Layer 2 of a small transformer language model trained on English Wikipedia (12 layers, counted from 0, width 64).
A neuron's activation on a vector x is SiLU(gate . x) times (in . x), where the dot is the dot product.

Input weights of the MLP neurons that the questions are about. A number n stands for n times 0.013.
n14 gate: 0 -25 45 43 -14 -5 -55 -35 18 37 -3 -8 -11 9 48 37 37 1 -17 46 -40 53 20 13 3 4 -30 29 22 57 30 32 -27 20 9 -1 23 -7 7 25 -52 23 -28 42 31 -5 -63 20 3 -44 15 -20 -55 12 30 -72 15 3 41 -1 -31 28 3 -13
n31 gate: 35 6 18 -13 21 17 -3 9 56 40 2 28 7 39 12 -20 10 -34 -20 5 37 24 35 -63 -52 58 7 -20 8 49 -7 11 37 7 -50 29 -20 1 -13 -17 -20 20 -49 23 37 31 -19 -16 -12 19 -43 0 27 -12 -37 13 -4 -29 15 -17 13 17 14 -4
n47 gate: 7 25 18 64 -47 -28 -45 -60 -27 -3 -1 -15 -12 8 0 -3 -11 -16 -11 19 -66 26 33 -6 -22 0 17 -12 22 -2 -5 5 51 32 -31 -7 36 52 -15 29 -26 49 29 10 70 55 -2 -41 -17 -6 21 50 -16 29 27 8 18 -12 22 -34 -28 -54 35 6
n98 gate: -19 49 -14 30 -67 11 1 -18 3 38 46 -10 33 9 10 -3 52 21 -27 -81 -51 1 40 -74 7 4 -18 -44 -24 3 -1 55 -34 69 -29 -57 -56 -37 -33 5 -9 -3 -25 -13 -20 33 -26 43 4 -11 9 57 -40 -48 22 -41 13 -50 -12 -14 -3 -17 64 -30
n112 gate: 30 -12 -34 -35 -15 36 35 -42 -23 -8 -11 -27 -9 -1 -48 47 -21 -36 -8 -65 23 56 -41 17 55 5 -11 -10 -22 15 -2 14 23 13 24 -6 -55 19 21 50 -65 -8 -12 38 -19 -21 -1 0 26 16 -56 45 -21 -60 -54 31 10 0 -17 2 36 71 -9 -25
n154 gate: 2 34 6 19 -42 2 39 -36 -5 6 -30 -16 -11 -24 51 60 4 14 19 -2 -26 28 91 -17 -5 1 -30 -17 8 -2 35 -28 -71 4 -42 -37 25 32 -30 8 16 -26 -44 -59 11 23 25 17 34 2 37 27 -50 15 -63 -11 -35 -17 30 -17 34 38 31 60
n14 in: -21 -3 -14 16 -20 5 -9 31 -16 -68 -10 -2 9 23 -27 -10 -27 13 0 -7 11 -39 -51 -30 -8 66 -26 -41 -27 -5 -12 -32 0 2 -2 29 33 20 11 -43 -73 8 -6 -5 22 -25 -39 -15 -17 39 -37 -21 -4 14 50 4 -42 -4 -22 16 -9 6 41 -3
n31 in: 23 -20 7 -11 38 59 21 21 17 13 14 -13 -8 4 12 -14 -9 -3 -19 -26 51 -32 -4 -45 -22 34 -34 -40 34 27 39 34 54 17 -29 -27 -45 7 -13 6 24 46 -43 5 52 13 1 0 -4 21 -42 -8 4 -10 -39 18 -20 -26 20 -19 -17 5 36 0
n47 in: 32 -9 -51 34 -44 -30 -5 6 7 9 -1 -72 55 6 38 30 -18 42 14 31 -14 39 11 -59 -4 -31 -8 -45 21 62 -13 31 28 11 -30 -28 -7 3 -19 -3 -62 27 2 56 -44 45 -56 -30 -37 36 16 56 33 6 5 -26 0 -20 25 1 -58 -18 41 37
n98 in: 37 1 36 71 17 87 -11 -31 -25 9 -24 7 25 50 4 -7 -30 67 43 11 -44 56 -42 -9 -3 16 -28 -53 5 0 8 53 11 23 39 56 3 59 -5 -8 -12 12 -14 -15 5 -30 -36 -69 55 -14 26 38 -64 -3 33 -19 -1 -54 11 1 33 -10 64 39
n112 in: 21 -9 -32 -35 -15 22 43 -55 -2 -3 -17 -6 -5 -11 -46 12 -27 -36 1 -44 -7 28 -39 22 51 -18 -11 9 -32 -1 -32 2 41 37 12 -33 -28 31 70 62 -78 -4 8 24 -39 -22 5 -15 35 21 -54 12 -7 -45 -34 19 -22 20 31 -36 -29 54 19 15
n154 in: -11 37 37 22 19 38 46 29 -16 -13 -4 23 22 13 24 -34 -10 10 5 -17 43 -2 11 5 20 51 9 -67 5 47 -14 -28 -42 6 -31 -60 17 55 27 5 -29 29 -11 -27 61 -31 40 -11 -8 -5 -20 -8 -62 17 8 -44 -28 -30 32 -6 32 24 37 -4

Each question shows a token from some text and the vector x that enters the MLP there. A number n stands for n times 0.013.

" the": 2 -10 13 2 11 -6 20 -6 -1 6 10 -4 -13 -39 15 46 -9 -14 18 -35 -23 35 -10 32 9 -9 48 -17 -26 -36 -30 6 13 21 22 -8 -5 -2 32 28 -17 8 0 1 14 -37 -6 -12 40 13 -28 -21 0 -7 5 33 -15 8 28 16 3 -28 -7 -8
Which neuron lights up most? n112

" comm": -2 26 12 4 1 -27 -12 19 19 29 -28 6 3 0 -46 13 -4 32 -31 46 -24 -23 21 2 -3 34 11 17 -14 1 -6 -32 26 -37 18 -36 -12 9 -13 8 -38 36 2 10 -29 -10 -20 -18 10 -24 -7 14 -36 -35 9 13 -64 -24 22 21 -10 -8 13 -2
Which three neurons fire most, strongest first? n14, n47, n98

"le": 16 -47 -19 58 27 -26 -6 -4 44 30 -4 -1 7 -28 -22 10 -6 -26 29 18 20 30 -20 -24 4 3 17 -32 -1 -2 0 15 46 -12 -4 2 3 25 14 10 39 14 -6 31 -56 -18 17 -8 -8 -21 15 -19 -5 38 5 -39 -41 9 -16 -26 -29 -29 -4 6
Which neuron lights up most? n47

"al": -24 4 -26 47 -12 -40 -2 -8 6 21 45 3 -8 -27 -6 6 14 21 5 29 2 18 6 35 9 -21 12 -48 -7 -7 -5 -18 42 27 10 2 -30 7 7 -9 25 -9 18 12 -28 -11 27 -33 -26 4 -13 -74 8 8 -1 -7 -15 -29 -8 -28 -31 -19 -20 -18
The most active neuron and its activation: n47, at about 0.22

" f": -6 -7 0 -29 0 1 -4 37 -24 50 62 -58 15 19 13 26 -11 16 -1 26 5 4 -1 33 -27 -9 1 -23 1 -8 -12 -1 -10 -3 38 -14 -8 -16 -18 20 -15 9 -14 5 -1 -48 -14 -4 0 -24 -16 26 -15 -5 -14 5 -31 -21 12 17 13 -44 -3 16
Which neuron lights up most? n98

" Sp": -11 -22 -15 -33 36 -25 -15 31 -2 23 16 -4 19 -5 4 -5 13 48 -2 -13 -11 -42 1 -1 -35 29 -4 -10 -43 16 28 -14 2 -22 5 -13 31 28 12 -11 -48 -11 -1 -2 23 -15 -30 -37 -1 -17 -18 -6 -29 -32 1 -3 -49 21 38 -7 5 -19 -2 -20
Which two neurons fire most, strongest first? n14, n31

"ign": -14 45 7 19 13 -40 1 -2 6 13 23 -26 -2 -7 -25 34 -4 -24 28 -13 24 19 -29 2 5 3 3 8 21 13 -8 -33 4 13 3 -47 23 -41 27 -17 41 -13 -18 45 1 -60 -34 18 -14 19 24 -20 8 20 8 2 -24 -9 3 15 -4 -2 -7 35
The most active neuron and its activation: n98, at about 0.37

" sh": 27 -14 20 13 21 -15 7 37 0 -17 -16 -47 -30 -17 1 9 -5 -13 7 41 -6 -3 2 2 -25 18 54 -9 -7 1 12 -37 19 21 10 9 12 36 -25 31 -17 13 10 -8 7 -28 -35 37 31 6 -33 10 15 -24 -17 -35 -34 -13 17 -5 17 -11 -9 -10
Which three neurons fire most, strongest first? n14, n31, n154

",": -18 5 -13 31 12 -4 4 14 -6 23 -10 -21 -9 -5 3 16 22 8 27 -1 -17 7 9 45 0 11 68 -65 -24 -13 -6 -19 8 24 25 -1 -13 -8 22 0 16 -6 35 -1 -12 -30 -18 19 16 -42 9 -6 6 -2 30 41 -9 14 15 22 -3 13 7 -7
Which neuron lights up most? n31

" p": 16 32 0 -19 1 15 -14 31 -45 10 30 6 8 -19 -5 12 -1 41 -14 24 -5 -11 -16 3 -11 51 27 2 0 -29 -21 -18 4 -38 26 -16 26 -4 -36 34 15 -13 3 -23 -17 -48 -15 -7 1 40 13 1 4 -8 -14 -27 -37 10 26 13 -13 -36 20 -3
Which two neurons fire most, strongest first? n112, n31

" September": 23 5 -20 22 27 -34 17 -5 26 20 0 -2 -27 -4 -7 24 -8 -16 11 -38 7 -8 -37 5 -17 -54 73 -9 -6 -19 -5 30 -3 -2 -13 0 -22 14 7 31 4 31 17 -25 22 -23 -21 11 35 -46 1 8 19 -24 -23 22 -4 7 33 0 4 -12 -8 -2
The most active neuron and its activation: n112, at about 1.3

" G": -29 14 -42 31 -2 14 -15 42 33 30 26 -2 -24 -9 1 -25 -1 13 -3 -14 -20 -6 1 10 7 0 15 7 17 -20 22 -34 -4 -20 21 0 0 -24 6 8 9 -10 -8 -22 55 -3 -9 -6 44 26 -23 -1 -28 20 -13 33 -14 -17 32 -13 0 -21 -12 -32
Which two neurons fire most, strongest first? n112, n154

"==": 11 25 24 16 21 5 16 15 21 -12 -3 5 54 12 23 3 8 74 7 -5 2 10 -21 18 24 -10 30 -11 -2 -30 30 5 37 12 -26 16 5 -23 -9 -24 -62 66 -6 10 -7 8 -15 55 5 29 15 -25 -10 23 -16 16 -24 -12 14 2 -30 2 -8 7
Which neuron lights up most? n14

" d": -30 12 34 15 -13 -12 -8 23 0 7 11 -24 1 -3 2 3 -21 -14 13 8 -33 12 32 2 2 20 -15 -49 -13 -13 -23 5 -16 -2 16 -29 -31 -2 -55 8 11 21 9 15 31 -53 -21 13 13 40 17 -26 -20 -13 -19 -16 -23 -26 22 7 1 -16 -3 -12
The most active neuron and its activation: n154, at about 1.5

"ed": 16 1 4 -8 8 -21 37 -15 0 -14 20 32 -13 -15 8 29 14 -12 26 -3 -14 5 -12 22 -2 7 0 -41 -13 5 5 -28 15 16 -5 -37 -31 -26 -49 -5 16 12 18 4 -7 -9 -7 -1 18 -6 60 -72 28 0 -20 33 1 16 -17 -14 -26 -5 -12 22
Which neuron lights up most? n98